Layer 10 of a small transformer language model trained on English Wikipedia (16 layers, counted from 0, width 64).
A neuron adds its activation times its output weights to the MLP's output. To switch it off is to set its activation to zero at one token and run the rest of the model.
A neuron's activation on a vector x is SiLU(gate . x) times (in . x), where the dot is the dot product.

Input weights of the MLP neurons that the questions are about. A number n stands for n times 0.003.
n32 gate: -107 -122 127 -60 188 -136 219 86 5 -77 -187 41 95 24 39 -199 133 -239 83 39 -164 105 -198 159 280 92 -73 124 49 76 131 105 150 114 188 -144 -19 -116 46 253 -61 84 16 320 -90 -45 173 57 182 50 73 70 -143 -59 -96 -20 -55 163 174 -247 70 31 53 89
n59 gate: -121 -75 189 -26 -282 -99 94 37 -46 -117 -9 -15 283 -23 -72 -326 -186 16 -190 -125 40 -160 -207 65 91 248 -86 162 -208 82 -38 34 -238 25 -207 -33 -74 213 119 413 -284 -114 -25 -114 -156 115 -10 -121 -130 -155 -21 153 33 212 48 28 -50 -3 -80 -91 -28 9 -159 162
n70 gate: 279 192 105 -51 88 92 -202 122 -13 99 45 -91 -1 60 232 23 3 217 -86 -59 119 81 -40 385 -124 85 144 -157 79 119 148 -5 356 153 -166 -11 -110 -136 37 83 35 -25 -285 -9 -90 -37 269 -88 -63 108 141 79 53 134 50 -147 255 37 -92 95 79 63 232 -76
n78 gate: -29 46 -265 -57 -144 61 162 13 -19 139 -244 108 80 148 116 -138 -92 103 -141 -242 -29 155 -170 26 242 31 33 152 -88 -136 -64 123 -66 -102 -7 -75 -202 -45 53 122 -280 9 86 -43 -58 -20 179 170 -86 -247 -162 -77 -159 -212 -62 -62 -216 -219 206 -15 6 237 -60 115
n89 gate: -113 -165 -70 19 -226 10 -94 -117 -54 32 55 56 49 75 -196 77 5 -214 42 -113 4 6 -39 273 -42 338 -55 148 91 -249 -77 -13 -29 148 -180 -193 -164 -124 -72 255 -38 78 53 -154 -39 81 -47 -5 -177 -306 -55 -2 124 -7 112 112 50 11 203 169 53 -205 -77 -177
n90 gate: 216 -90 44 80 -56 28 -155 -254 215 -145 -129 -44 -242 41 298 -77 98 137 -60 44 -107 50 -89 -172 -5 -36 40 -131 21 -101 -132 350 103 70 -34 -86 41 114 261 -12 -26 75 61 -248 -270 -82 -11 -18 -19 -102 37 -49 -183 163 -152 177 -239 153 43 -127 65 -105 -57 29
n91 gate: -170 269 72 28 -267 -57 -7 -58 -112 -175 -99 -130 252 317 -68 -64 56 52 -4 89 7 -57 9 0 108 -38 -27 -21 -11 -65 -17 -73 -66 -194 133 -74 97 143 121 137 -75 -143 281 -26 70 6 76 30 12 -270 -8 -53 -37 87 55 -29 7 -138 -6 73 -21 19 -178 61
n111 gate: -92 25 158 -99 136 263 -247 -119 65 69 155 -86 206 -39 54 61 19 121 65 -126 69 210 67 185 -215 115 -1 266 -74 115 13 -42 31 -2 182 8 -15 -180 140 -7 87 -18 215 -16 219 90 46 83 159 0 -257 25 18 -144 -39 231 -62 -16 -64 184 250 6 6 36
n115 gate: 79 -207 48 162 138 -140 -98 150 -147 -179 -137 211 13 -13 101 -89 149 299 10 -32 -19 100 -127 35 142 1 -197 -162 72 -52 -52 158 23 155 -34 -36 -208 -43 179 124 -22 -47 -67 -77 -219 -26 -327 156 48 108 318 -133 32 65 -123 -58 -92 205 -197 -121 77 -98 18 -130
n154 gate: 44 122 101 -64 -181 107 148 23 235 89 -42 -163 -106 -102 277 38 -5 176 41 107 126 -191 150 37 -25 -105 -150 138 -79 17 -69 -200 59 -176 -41 133 -100 -52 156 -57 -262 -60 238 -175 -110 -1 11 -3 -61 154 78 175 204 245 -190 -108 -102 -104 -166 -59 -37 -40 205 -9
n156 gate: 116 -54 120 67 -174 -36 -12 217 -58 -129 -137 151 -42 -95 180 -14 11 93 239 -40 -252 -9 -116 47 170 211 19 51 13 302 -2 24 50 107 -30 96 -112 86 86 37 -91 -316 6 44 -251 -187 -8 137 -296 -136 -57 172 78 -193 143 -85 56 151 19 -129 73 -91 -26 169
n160 gate: -68 -64 31 263 -208 -37 -110 -177 -3 126 187 -20 -24 222 -18 -195 20 -173 25 -212 256 -93 116 22 107 -309 48 85 83 -87 -167 273 137 -66 -73 126 297 -33 -74 152 -88 -46 -82 -4 -55 -14 345 34 -148 72 -72 -96 315 234 -14 -165 -2 190 215 117 -200 -23 -148 81
n174 gate: -173 -85 27 99 -49 231 119 146 82 80 -369 -102 -149 45 31 29 167 24 -208 -137 60 97 -136 -276 -121 127 55 11 -201 67 83 27 -220 32 -102 177 126 -10 137 84 -9 -50 74 -254 -18 229 -222 -27 172 -2 192 84 165 43 144 75 113 -164 -21 -65 -21 -180 133 -117
n175 gate: 26 -7 -124 94 -51 16 297 33 269 196 -278 106 -173 7 -74 120 96 -10 -96 162 71 -24 -215 -197 68 -60 37 -106 79 -93 133 -223 -226 -112 -88 85 116 -64 26 -139 202 276 -68 16 -64 -63 -245 152 103 -32 181 -33 22 5 -226 3 -237 1 -285 -74 138 1 61 -113
n32 in: 20 64 -109 -239 41 87 -202 -118 -29 -13 211 42 -109 124 78 39 111 -31 105 119 -165 101 246 -112 220 -230 85 2 -4 85 98 -34 184 166 -134 -58 -39 66 -19 205 -13 -81 -80 150 188 77 -20 -9 81 -46 89 124 -44 77 -3 -127 -75 28 -47 -96 -29 -368 -4 37
n59 in: 97 1 -300 -139 138 -212 27 -85 123 212 1 -79 0 -68 56 98 216 29 -66 86 -226 215 60 -88 61 -89 137 -100 36 -217 -258 332 54 -98 109 102 -34 -179 186 -196 181 132 -43 -28 -48 24 -88 -48 15 30 188 107 83 -132 -104 100 201 58 29 41 -10 -232 174 -25
n70 in: 10 -143 -204 4 303 -126 -247 34 72 209 36 -68 -110 -167 112 -33 -52 -72 1 94 -188 299 -130 -17 -105 -109 -2 36 152 -38 -11 83 69 198 280 89 -178 40 64 -190 84 -102 -17 -45 32 107 -163 99 -194 157 166 -59 93 228 -94 -65 -23 59 106 -3 -171 -20 -36 148
n78 in: 126 105 207 -165 47 -74 -90 130 74 78 89 -63 -145 -148 298 64 183 207 -71 -101 54 224 96 -61 -232 304 91 71 34 -33 -190 -124 71 28 221 -23 31 177 34 98 -10 133 66 -133 228 32 48 166 83 -13 10 -133 209 28 115 -129 44 77 95 194 207 3 82 27
n89 in: -179 -95 24 43 -55 92 152 -121 -107 -105 -65 27 49 -90 166 -142 -8 37 160 272 -284 103 214 18 -146 -116 -29 -199 -350 122 41 92 -55 129 -175 177 33 60 155 -67 -154 -143 -140 238 190 -273 -64 17 178 -52 -239 34 -58 103 88 14 -52 -56 -9 -152 -126 67 141 80
n90 in: -42 -180 221 -213 179 -106 48 -79 57 175 -65 -58 103 -2 82 116 -63 220 83 -179 -104 295 134 53 54 -14 74 117 -128 -8 -133 58 18 93 -75 29 -196 -13 -107 88 -230 -208 10 -318 -155 40 87 1 -291 -115 -23 -155 -75 55 -121 32 27 158 44 18 20 138 44 191
n91 in: 180 162 -28 301 -84 -41 18 9 149 150 -43 25 -44 -77 -149 -139 166 7 -15 -230 -6 -116 -122 -207 -26 -152 34 105 22 -86 -19 -40 -18 -107 41 11 -310 -83 -99 -4 84 -130 244 -85 -157 -45 150 97 -6 42 135 -145 -31 -127 37 -114 11 3 -153 -18 -33 237 216 -76
n111 in: -148 115 89 -38 -281 175 261 223 94 -175 74 10 52 1 39 95 -74 19 -8 109 93 -283 109 131 -55 42 -79 -164 -15 68 -53 -11 -9 -29 -318 -79 -269 23 25 -21 63 -123 -88 70 105 154 36 -11 -222 -22 -101 -64 -259 7 111 -184 209 -99 139 -54 185 -33 -51 43
n115 in: 204 22 24 -240 -79 32 -27 45 -17 69 95 67 112 4 9 244 147 15 38 -114 -57 39 351 107 -289 -63 268 54 21 85 -213 34 -73 -159 56 101 71 162 -170 8 165 164 -40 -118 135 67 47 -126 -223 -218 -72 104 -58 32 -8 -96 -118 -147 11 69 -110 -232 -81 -82
n154 in: -80 -79 64 -170 -215 167 -66 127 156 84 -164 -102 -130 -11 -74 -142 21 -95 68 297 143 -83 44 2 118 250 34 273 -16 -53 140 -102 -34 -102 -168 18 9 -79 44 -271 64 -106 139 -112 254 230 257 40 -323 236 -7 -135 13 239 35 -15 -194 49 45 166 -15 -39 28 121
n156 in: 30 282 -89 182 208 112 160 -242 -108 -14 -159 -48 -231 90 -129 -86 185 50 108 110 -229 -62 -66 132 -82 -149 93 -53 163 221 -70 179 -94 65 86 169 -63 -15 53 -92 -7 174 -78 116 156 32 76 -78 -12 -168 9 34 92 -59 52 -210 -192 181 -147 -46 -108 -37 -16 -119
n160 in: -115 -117 -177 -281 -66 -44 -24 116 163 171 67 -65 137 -86 -14 24 171 -72 133 2 -185 228 -109 -178 61 70 -43 -170 44 44 129 -119 178 -73 103 -178 164 -75 93 -41 -99 -7 -326 -63 -48 24 59 -180 -47 -249 137 61 301 -189 -9 -128 64 -301 190 63 -63 -106 -130 -155
n174 in: 133 -211 -50 44 -65 225 -61 12 97 -82 -111 -36 -66 193 -48 -358 82 -13 -41 -261 -43 -98 206 -148 -173 -16 -24 266 -38 -113 -2 -169 54 162 -156 219 -170 189 -30 -62 -191 -175 -25 32 -42 -182 19 -89 109 -54 31 -133 -363 55 -17 86 106 -155 -32 25 -23 364 -50 -79
n175 in: -34 11 16 -187 -69 -98 -75 33 -117 -148 -469 84 248 76 -120 72 83 193 -286 -99 -97 16 -98 172 -101 -76 -14 -29 63 -58 -255 -19 -32 168 32 49 180 -187 156 -90 83 327 -111 228 49 -29 281 116 8 -62 99 -39 -105 -239 55 -270 -122 -45 0 180 27 -52 -23 -205

Output weights of the MLP neurons that the questions are about. A number n stands for n times 0.0042.
n32: 33 62 43 173 -165 -1 -63 46 54 14 -154 -4 108 36 -79 -55 -57 -76 6 -37 41 -102 140 103 129 54 -38 19 -118 60 -56 106 -31 27 8 91 -68 -68 -43 -87 123 -59 -107 -96 -67 30 187 2 123 124 98 41 -26 -84 39 -51 35 35 -88 55 57 182 -9 79
n59: -132 -42 -129 64 124 132 -86 40 108 -47 -108 -40 207 91 -25 -17 -24 179 71 -148 -107 -6 -158 -75 6 18 18 28 65 -28 -48 135 -13 -51 -81 -5 -115 -102 27 2 -2 -20 -33 108 63 -43 34 147 -4 113 -32 -152 -6 52 22 93 -16 3 -220 23 48 -113 -84 14
n70: -78 -65 9 -71 -36 2 -26 -81 -96 -107 33 112 -31 -47 9 -76 -42 130 -271 24 72 69 -74 -89 90 -101 -59 9 -210 -181 -24 -76 -7 -70 140 -120 -45 -54 -145 58 -95 58 -19 -42 -98 -16 182 -66 118 -11 -48 -48 -42 72 24 -126 -75 -28 -74 104 -44 -6 -74 -100
n78: 107 -85 44 29 -22 -163 29 -25 -86 174 -31 -46 68 61 -198 -103 -47 -173 49 -101 105 112 143 -133 132 -106 -94 80 -103 43 -62 -10 31 -320 -38 25 68 26 114 -32 12 -163 40 -50 50 3 -1 107 -13 38 64 81 71 85 27 -86 -66 -107 39 13 168 -6 107 -1
n89: -16 -86 64 -20 39 19 138 15 -47 -37 -65 100 30 471 15 62 21 -12 146 -73 38 61 -69 -10 48 46 24 -88 55 59 -29 171 137 -89 -156 -86 -18 -140 70 -75 -96 121 -14 174 -128 7 -93 69 -48 114 99 53 61 154 72 -79 100 -75 -37 -30 -193 15 41 92
n90: 92 35 12 140 79 124 -49 -29 -178 7 16 -29 8 -132 -85 86 -74 32 73 89 123 -139 -41 -164 178 14 70 -76 -10 -2 -10 -33 106 -145 -156 139 120 46 75 -32 47 58 60 62 43 251 113 -91 93 47 -25 -60 43 -70 5 139 43 119 -61 4 83 105 -27 -89
n91: -59 -79 -192 190 182 -43 -16 106 50 13 -56 -111 1 235 -19 -110 21 17 59 74 49 53 17 -135 -48 100 68 -1 32 -70 -126 -81 -52 -18 -7 -38 -97 -32 73 8 -87 -10 -98 102 90 -23 0 44 60 -47 29 -166 -9 -102 81 148 18 -32 190 8 13 131 5 -63
n111: -104 3 -36 -51 -172 224 42 -197 4 70 -42 58 10 239 103 -10 12 -80 155 -73 -38 98 137 -74 -104 2 61 120 -7 -56 28 78 28 -50 71 -21 95 40 -136 72 98 98 8 94 20 -24 49 48 89 -45 7 -2 -84 25 223 122 26 47 24 64 -9 117 -67 -192
n115: 139 -192 30 114 -47 132 -43 -49 -55 31 211 44 -58 147 30 131 40 91 -4 39 26 -43 78 -60 76 -19 -31 23 77 -130 21 -9 -66 -52 -109 -28 120 69 75 104 38 167 58 -266 -2 65 137 -40 -18 22 -47 -1 -72 179 36 -83 -150 -50 -29 18 -2 150 -22 13
n154: -8 51 -41 -64 116 -293 126 33 -63 22 85 -67 72 -107 8 -157 55 28 -7 27 -100 -167 165 22 -58 124 9 12 166 40 -152 -102 164 -100 -32 5 0 -64 99 -157 2 11 17 99 -48 1 -26 -20 1 143 -113 43 161 78 27 -61 5 -47 83 -46 -83 -33 64 12
n156: -5 -63 -34 -84 -64 2 26 226 144 137 -16 6 69 68 -6 -152 36 58 24 -7 -66 -65 94 -119 -168 87 -90 -89 -131 -38 -190 -15 20 169 38 -57 8 109 106 -59 -98 -73 109 16 10 27 12 23 26 97 -2 -58 -9 119 -14 -97 -66 -47 76 207 23 12 -38 -81
n160: 12 21 125 -44 80 -39 -78 64 136 -57 -93 -71 92 -93 -32 -71 -14 77 328 137 26 158 85 58 -187 83 -7 41 -60 -14 65 10 -86 -72 78 13 1 -224 47 -124 -55 66 -6 -123 55 90 -22 10 101 112 91 -42 137 12 -75 4 -33 4 -16 5 -14 52 211 -35
n174: 168 -91 45 140 -11 -330 -88 -15 19 -29 125 150 44 -282 247 2 110 29 152 3 85 88 140 67 -53 133 57 63 137 43 -94 79 -123 -127 -93 -53 7 -62 18 -20 -18 -124 33 -53 -11 23 17 119 -58 -39 13 89 -104 7 -83 -105 -55 -112 -18 24 -13 208 -64 165
n175: -167 91 -103 26 -9 -98 -159 61 -129 -59 -154 5 84 -66 -6 66 -13 -31 -47 -109 116 6 -122 -153 -56 -83 -72 -124 -85 -4 117 -71 9 10 144 26 -14 -54 -103 -70 24 -113 44 -181 -149 187 -30 -62 -18 33 -115 2 145 -180 35 66 151 39 -13 36 -14 -49 119 -40

Each question names a token from some text and the token that comes next. It shows the vector x that enters the MLP there. A number n stands for n times 0.0033.

Then comes g, the gradient of the next token's log-probability with respect to the MLP's output, scaled to length 1. A neuron's effect is roughly proportional to its activation times (output weights . g). A number n stands for n times 0.001.

" Sec", then "ond"
x: 73 -28 -36 -52 -75 -35 -26 222 107 -61 0 105 98 -75 -180 80 -263 -156 -290 53 66 20 110 -305 172 86 98 -41 -23 -56 -71 84 64 -129 143 -32 -181 240 -7 -51 -91 22 -383 -166 82 -24 -97 2 -7 -14 -43 149 133 -27 -89 231 11 227 -30 -20 -53 0 15 -9
g: 141 86 79 84 184 41 -155 225 -92 53 -56 87 -23 33 -139 -88 73 -46 -127 -82 -70 -224 211 -50 18 -26 -149 215 282 85 -75 77 73 228 -26 101 59 0 -45 -111 55 44 -70 192 63 -200 -196 119 57 150 5 -106 158 237 73 -160 151 48 -93 31 247 -57 100 -106
Which two neurons, each switched off alone, lower its probability most, in order? n59, n175

"-", then "st"
x: -190 26 -73 147 103 -126 -24 86 -61 -5 -184 -50 324 -107 -83 27 -78 -27 -38 -22 -143 40 242 -85 257 -53 -63 -147 -8 -100 209 43 -81 113 -8 192 -51 115 -134 41 45 -89 48 -146 182 123 68 -13 -41 178 -21 -195 -62 -261 -151 -48 -3 211 -27 -232 -101 94 37 -50
g: 274 61 25 -134 57 -24 -44 169 -51 -19 -70 -131 -94 47 -35 24 74 133 -44 -171 -34 68 45 70 -42 -257 -31 -89 -215 -25 -125 -41 -121 11 47 72 -137 251 -31 -46 -78 266 209 -60 -200 93 78 276 140 -36 -135 178 111 -246 179 89 65 64 143 -22 -158 9 -27 -143
Switching off which neuron hurts the next token most? n115

"ian", then " First"
x: -132 80 -115 3 -41 -480 -6 -77 -92 -71 132 -125 142 -12 -122 -57 -86 -74 -170 20 21 -6 277 -64 -184 -20 26 -45 191 68 -90 -133 80 -107 58 140 60 183 96 -26 120 8 -25 70 2 -13 15 53 -58 70 -174 -122 -29 -41 17 87 51 163 25 6 -137 -95 136 -41
g: 75 -264 -3 -8 258 -7 0 -149 -40 -75 29 128 -198 7 -60 295 -278 41 57 -187 92 -6 -19 81 156 114 -95 -90 70 -126 -43 106 -21 -62 -69 -81 118 60 -89 -76 -93 89 233 157 -242 97 106 -234 -8 24 55 82 125 -193 -130 164 -84 -94 -127 91 -155 -48 63 -83
Which two neurons, each switched off alone, lower its probability most, in order? n160, n90

" H", then "ot"
x: 130 95 79 -180 169 -78 -73 55 -97 62 -27 -74 9 -201 92 -75 -88 -150 -181 197 76 -80 5 -255 139 90 142 14 -100 53 -47 171 59 -92 109 131 -229 121 -136 85 -47 -21 -341 60 158 218 56 97 -41 -16 -86 -20 -167 -23 75 -65 74 277 -4 83 -86 43 53 33
g: 9 209 -27 -3 6 45 52 350 69 -216 20 -55 -242 -107 -18 -148 -9 -10 27 117 -129 66 -32 99 65 69 -203 -95 -209 136 -313 -50 170 127 156 31 -29 -63 117 15 -28 8 -27 -86 0 -177 -153 -97 -47 -25 108 38 -166 112 -107 53 -150 99 -141 67 -151 256 -162 -100
Switching off which neuron hurts the next token most? n70

"ase", then " writ"
x: -28 -98 -6 -57 -7 -227 69 10 -125 -156 19 -219 68 -216 -138 35 -231 138 -20 140 -35 -93 267 -29 -11 -207 104 24 -122 73 -65 123 -30 -221 -59 110 -105 61 -209 -157 -22 -109 -99 -22 -4 89 33 -29 -6 -56 -117 -180 83 -217 -67 166 -33 24 104 149 -50 34 -3 -22
g: -100 60 59 -61 -337 -55 23 -206 293 -8 -235 76 134 0 199 -176 -27 7 -160 138 233 -32 108 -32 136 -226 -76 63 60 33 96 -1 -18 -18 -34 38 -77 -5 85 174 -14 -14 -46 31 -187 45 85 109 -103 95 214 -63 -303 29 -26 -135 101 -131 175 -134 -57 -93 -42 25
Switching off which neuron hurts the next token most? n90

"us", then "iness"
x: -177 -60 74 -69 22 -409 -102 80 1 -116 -30 -54 244 45 -19 13 -112 22 6 397 -170 -273 -20 -141 103 -31 77 -51 -35 109 -76 96 188 53 -56 -141 -210 -36 -148 -9 1 1 -53 -31 38 10 33 -92 27 8 -133 94 -49 -96 -42 -86 -106 194 118 76 -99 -4 -28 -31
g: -164 -149 179 94 -38 149 -91 -30 93 159 -174 124 253 224 56 -10 -101 89 80 142 160 -131 -184 291 20 3 202 27 -62 110 -10 75 48 120 -101 -46 -168 12 24 130 103 -115 -94 139 -103 220 253 42 -88 -49 65 -81 -26 10 19 56 -199 95 -51 -172 75 -55 -149 -147
Which two neurons, each switched off alone, lower its probability most, in order? n32, n59

":", then " \""
x: -186 120 66 -258 -92 -142 -113 179 -119 -18 3 19 71 -94 -104 163 8 -6 -120 74 186 -126 287 175 103 68 -176 -6 173 86 -12 151 -14 -57 148 51 -84 -9 82 -107 -285 -1 91 -75 -31 158 41 15 -197 -47 -145 131 -104 -93 26 378 157 -47 70 -123 6 104 60 -55
g: -54 -91 -118 -21 -111 59 107 20 245 -154 -214 -29 -169 148 159 -101 -89 47 -19 57 156 -165 -193 189 5 -211 -39 56 2 -120 98 -27 -165 -147 43 -30 39 67 59 118 -44 -27 117 51 -8 -52 -204 179 -107 -286 266 168 11 157 -84 43 -61 157 -179 -76 -97 59 -12 -206
Switching off which neuron hurts the next token most? n111

"===\n", then "-"
x: 82 116 71 -67 55 27 91 50 6 -221 138 -204 160 -145 -54 -150 -67 162 -228 160 165 -19 187 -67 116 168 -53 -6 140 -86 119 284 47 -133 300 173 -11 218 10 91 -187 142 35 66 97 60 83 -10 89 172 -73 -186 109 -55 124 84 -34 144 30 -28 -30 -146 -62 -36
g: 139 -33 126 -205 -281 -72 -38 -42 -70 -33 99 14 -26 60 87 79 -177 -25 10 99 -9 74 42 69 -14 41 150 67 -176 -52 -46 -10 227 -23 -131 32 -110 -151 97 184 -176 116 21 -163 132 117 -124 23 53 -315 -54 -45 -220 -2 290 -110 -68 87 -7 290 -66 -109 -59 -218
Switching off which neuron hurts the next token most? n91

" H", then "ous"
x: 138 219 79 -122 15 84 -83 36 -67 -19 -49 -76 64 -270 50 -145 -85 -184 -232 157 44 -101 112 -273 161 114 155 -23 0 -32 -38 75 167 -52 103 91 -107 99 -79 111 -208 -38 -241 -3 167 115 24 -14 -10 24 -99 124 -4 28 124 -16 -27 223 -11 90 10 130 -25 33
g: -176 -46 -126 -196 -51 -60 -170 -160 -36 121 -143 -118 -187 20 -20 170 -106 91 171 -99 233 -4 -10 -115 -278 -1 143 92 90 -54 -128 56 -72 -212 5 254 -276 25 71 -77 99 -73 -166 -158 -65 23 62 -25 118 97 234 -64 -27 138 55 56 81 46 -100 151 -33 -182 88 -51
Which neuron, switched off, raises the next token's probability most? n59

"|", then " "
x: 184 -46 -278 -151 1 29 -24 150 -66 -31 -16 -118 -45 -49 -189 -26 -128 -118 -186 89 100 240 199 8 132 31 -30 22 168 49 -38 251 51 -43 73 253 92 55 -195 -91 -84 197 35 -231 37 90 49 -261 7 81 -39 -100 141 -152 -39 6 65 91 126 -5 109 -41 -134 -205
g: 30 -59 -61 -179 -220 41 8 406 -54 61 38 162 -34 -27 -78 -104 -101 -52 -7 142 73 108 -22 38 50 -220 85 86 109 76 33 9 -225 263 -3 78 -138 -117 14 53 -41 103 -140 -9 -118 -142 -86 119 262 49 -77 -83 -62 -2 58 241 35 23 -98 192 275 44 170 -56
Which two neurons, each switched off alone, lower its probability most, in order? n89, n160

"r", then "oup"
x: 97 95 -1 -19 274 21 -10 36 -117 86 -70 -19 -72 13 -80 36 -58 -203 -48 196 -197 -115 -132 -222 50 -197 -57 -153 -70 -31 -3 -2 -93 -236 138 -69 -149 178 19 79 -60 198 -202 122 175 90 -105 -85 211 63 21 108 126 -159 3 54 244 52 32 -41 123 -34 31 -264
g: 144 290 -130 -37 -27 14 -181 -266 -107 12 215 89 311 112 -176 101 -29 185 44 77 -22 -179 36 -81 -21 -164 -32 -104 11 -32 -150 -90 16 105 -64 62 138 61 187 83 -20 9 -123 -67 -97 10 34 43 75 136 -102 -26 -167 192 -31 166 -30 35 6 -212 62 45 195 -256
Which two neurons, each switched off alone, lower its probability most, in order? n90, n174

" Le", then "g"
x: -51 118 -28 -25 -127 -10 -108 159 -20 -137 12 -82 175 -190 -54 12 -157 -183 -155 -11 100 -73 -29 -131 136 -97 -3 -92 -76 -34 -166 -166 61 -79 97 52 -292 135 -132 139 -218 -152 61 -128 240 91 -107 -156 68 82 -19 -114 39 -143 -9 -41 199 223 93 87 3 -62 54 -195
g: -112 -49 -127 268 56 -44 -17 117 120 -25 12 -153 52 204 -195 -5 194 121 3 -60 47 -131 36 132 -40 -227 -19 -144 139 -28 -13 -28 -195 159 1 -170 -67 315 119 71 -110 55 102 -88 -141 303 -118 -147 108 -114 47 -168 81 -117 130 160 3 -154 67 -155 42 18 14 -23
Switching off which neuron hurts the next token most? n91

"ar", then "v"
x: 15 9 -21 41 -9 -108 -4 203 191 -3 -83 -186 -46 -131 -5 187 -73 98 -197 158 -109 -34 -17 -90 -214 109 218 -244 127 -90 48 -29 89 76 66 -247 -109 107 -81 141 -114 125 -221 -22 91 -133 -75 11 6 315 -174 240 138 65 -75 -74 -83 61 66 167 -126 -3 81 -115
g: 58 4 -212 96 -90 -19 -43 -29 -150 -196 89 -141 -18 67 231 117 -168 54 180 -49 16 106 -20 179 -229 27 -28 -137 -133 -107 -3 -125 -131 78 177 154 -199 -53 10 201 -217 55 177 -38 -11 -37 -49 -45 97 102 103 -133 168 -142 18 -180 249 -202 87 -33 -157 14 32 -164
Switching off which neuron hurts the next token most? n70

" B", then "ur"
x: -22 -57 -20 -194 -63 87 112 252 89 1 -107 -5 82 -286 6 -4 -66 -136 -288 37 15 15 153 -233 131 79 92 -43 -29 29 52 -5 120 -64 170 27 -204 169 -79 9 -171 -54 -201 44 218 79 -22 15 124 30 -73 23 22 -212 -2 9 15 158 22 45 -84 46 9 129
g: 114 -62 -42 17 -79 -45 167 -30 123 7 -60 119 -74 59 3 74 -185 -125 -182 32 201 117 3 111 87 7 150 59 -137 -115 111 -10 -51 -95 -3 113 86 -157 102 -15 -65 -146 -96 -229 37 -252 304 266 167 -66 84 94 91 -202 22 300 -44 -12 -180 53 -233 -32 -52 42
Switching off which neuron hurts the next token most? n78

" |", then " −"
x: 224 58 -87 -10 -71 0 -164 81 -29 -80 265 32 -25 -198 -202 269 -153 -2 -210 64 6 157 122 -116 -38 3 -71 25 207 243 17 93 20 -5 220 150 -18 56 12 4 -190 -66 -62 -39 -127 46 -33 -70 142 -25 -137 -40 165 -207 -2 277 7 87 154 58 61 81 -6 -147
g: 12 -232 -70 93 1 -1 -20 119 -46 91 -59 -256 60 -1 29 -154 -27 45 159 -104 22 68 -278 -89 -88 142 -37 -50 48 102 56 -251 -168 -58 -4 -98 -43 187 209 -380 -75 -187 -67 -75 -6 -61 -127 49 -31 -237 -76 -57 187 184 -161 0 -139 19 -197 16 14 95 -52 13
Switching off which neuron hurts the next token most? n111

"5", then " |"
x: -53 20 77 -250 -63 -46 4 215 -91 -204 -4 -254 -67 -17 -200 110 -90 -123 -324 155 -37 159 191 -8 63 12 -11 -115 108 24 69 145 53 11 102 40 192 26 -158 93 2 -6 -142 -142 25 -152 140 -51 26 -102 -173 20 -46 -171 65 -70 -104 152 -17 241 -121 -197 77 -263
g: -55 -6 35 90 -12 -6 4 -82 -1 49 311 -91 4 -1 -5 -39 166 -59 199 -77 7 76 55 64 -102 -109 128 246 76 -98 27 -91 52 -204 -88 -80 -209 180 40 -6 214 32 -21 26 -296 6 65 93 -215 43 25 227 -31 142 201 9 -251 96 103 -79 60 -27 -216 268
Switching off which neuron hurts the next token most? n175

"st", then " title"
x: 51 68 -151 -54 184 -314 78 57 -169 -141 61 -89 -98 -93 21 63 -30 -49 -193 -172 -42 8 123 -36 -39 59 -29 -196 -10 -17 -50 150 383 12 162 17 63 55 177 -6 203 -8 -97 -50 -10 -141 -41 -75 1 -89 13 -64 -230 -250 -38 231 -79 29 50 138 -114 -69 -11 -205
g: 48 -125 -125 -4 -203 -19 5 -17 132 -102 -79 88 -96 49 311 -94 -76 -144 -222 44 31 -80 146 -98 -94 33 94 59 -68 63 11 220 -188 -14 82 -100 -41 -154 98 228 -98 72 -31 -46 23 96 -302 -223 -132 -65 -10 -61 32 196 -172 13 31 -99 -77 -259 -124 -89 224 -100
Switching off which neuron hurts the next token most? n90

" ro", then "les"
x: 68 167 113 25 -8 -74 -77 96 -91 -209 -31 -187 -38 -87 154 15 -174 57 -117 87 77 143 56 -113 17 -128 12 -153 93 15 -220 72 114 -17 159 7 -225 122 -141 9 -64 -78 160 -154 63 281 -40 -66 69 -63 97 207 -10 -21 24 33 26 322 280 196 -38 42 -84 -209
g: 70 -166 -55 -54 -33 37 52 92 335 9 128 91 132 92 16 197 -109 138 -24 -101 223 210 -55 2 -92 109 -6 154 98 -30 109 205 62 158 -77 -27 15 10 -82 38 253 30 -33 138 -44 71 167 82 -329 -25 69 114 158 -185 -42 112 -233 94 64 -40 -156 92 -157 -43
Switching off which neuron hurts the next token most? n78

"sh", then "ire"
x: 249 -78 -101 -59 11 61 -210 -35 23 -74 21 -203 7 -136 2 92 -162 -182 -93 -47 -199 -101 -1 -57 275 126 167 -233 40 193 43 -40 263 -14 -109 12 -187 -133 118 -41 55 11 -173 69 207 95 -20 109 -47 217 -153 68 -25 61 63 101 145 225 -3 61 -112 42 -6 16
g: 98 -160 29 198 -184 -15 109 -49 51 -14 87 -18 -25 61 258 30 -7 -60 145 -55 210 71 97 57 183 -187 -7 -199 109 -108 74 -72 15 48 90 -45 58 -179 -4 238 29 -192 158 -215 -151 64 169 65 199 12 -227 245 155 137 -216 39 -118 80 -9 -31 98 -8 89 -94
Switching off which neuron hurts the next token most? n70

" ", then "8"
x: 28 -33 35 -67 114 5 192 127 -80 -15 -100 -49 80 -145 -355 68 -260 -33 -10 -36 105 87 164 -10 309 -91 22 -91 -10 -93 -86 38 -112 26 -13 331 50 84 -85 -74 -159 83 84 -38 -124 95 -24 -57 60 44 -27 53 -80 -110 245 40 -18 314 34 -197 -25 -40 21 -249
g: -42 116 -119 35 -11 -33 -191 31 -133 62 237 232 -21 14 61 4 -229 -121 -26 92 112 5 -118 39 29 -73 12 71 -99 107 -92 -72 11 -161 -135 -70 136 -52 -39 -244 92 -125 -74 -98 9 -54 -289 341 14 177 -154 -148 43 78 169 -137 -226 223 42 38 122 -112 11 83
Switching off which neuron hurts the next token most? n78

"6", then "2"
x: 178 109 192 -98 -66 -198 -166 153 -197 -28 170 -105 128 -110 -122 24 -112 -103 -1 -32 -4 158 186 -90 -66 42 -69 -153 309 143 -26 226 -60 -103 46 147 22 112 -66 -113 64 67 -157 -14 14 -69 -68 11 -20 -250 -212 121 31 -153 96 10 -187 88 49 90 -136 3 138 -41
g: 162 -125 21 164 -14 21 -3 68 -182 -101 14 62 140 -151 -183 23 -113 206 80 -51 92 -116 101 -3 246 38 147 -257 90 42 -171 50 -188 154 -46 7 -18 -41 -173 1 -85 -92 245 -63 103 74 2 136 163 202 -60 -119 -67 186 98 -108 50 69 124 -42 63 -150 208 -260
Switching off which neuron hurts the next token most? n156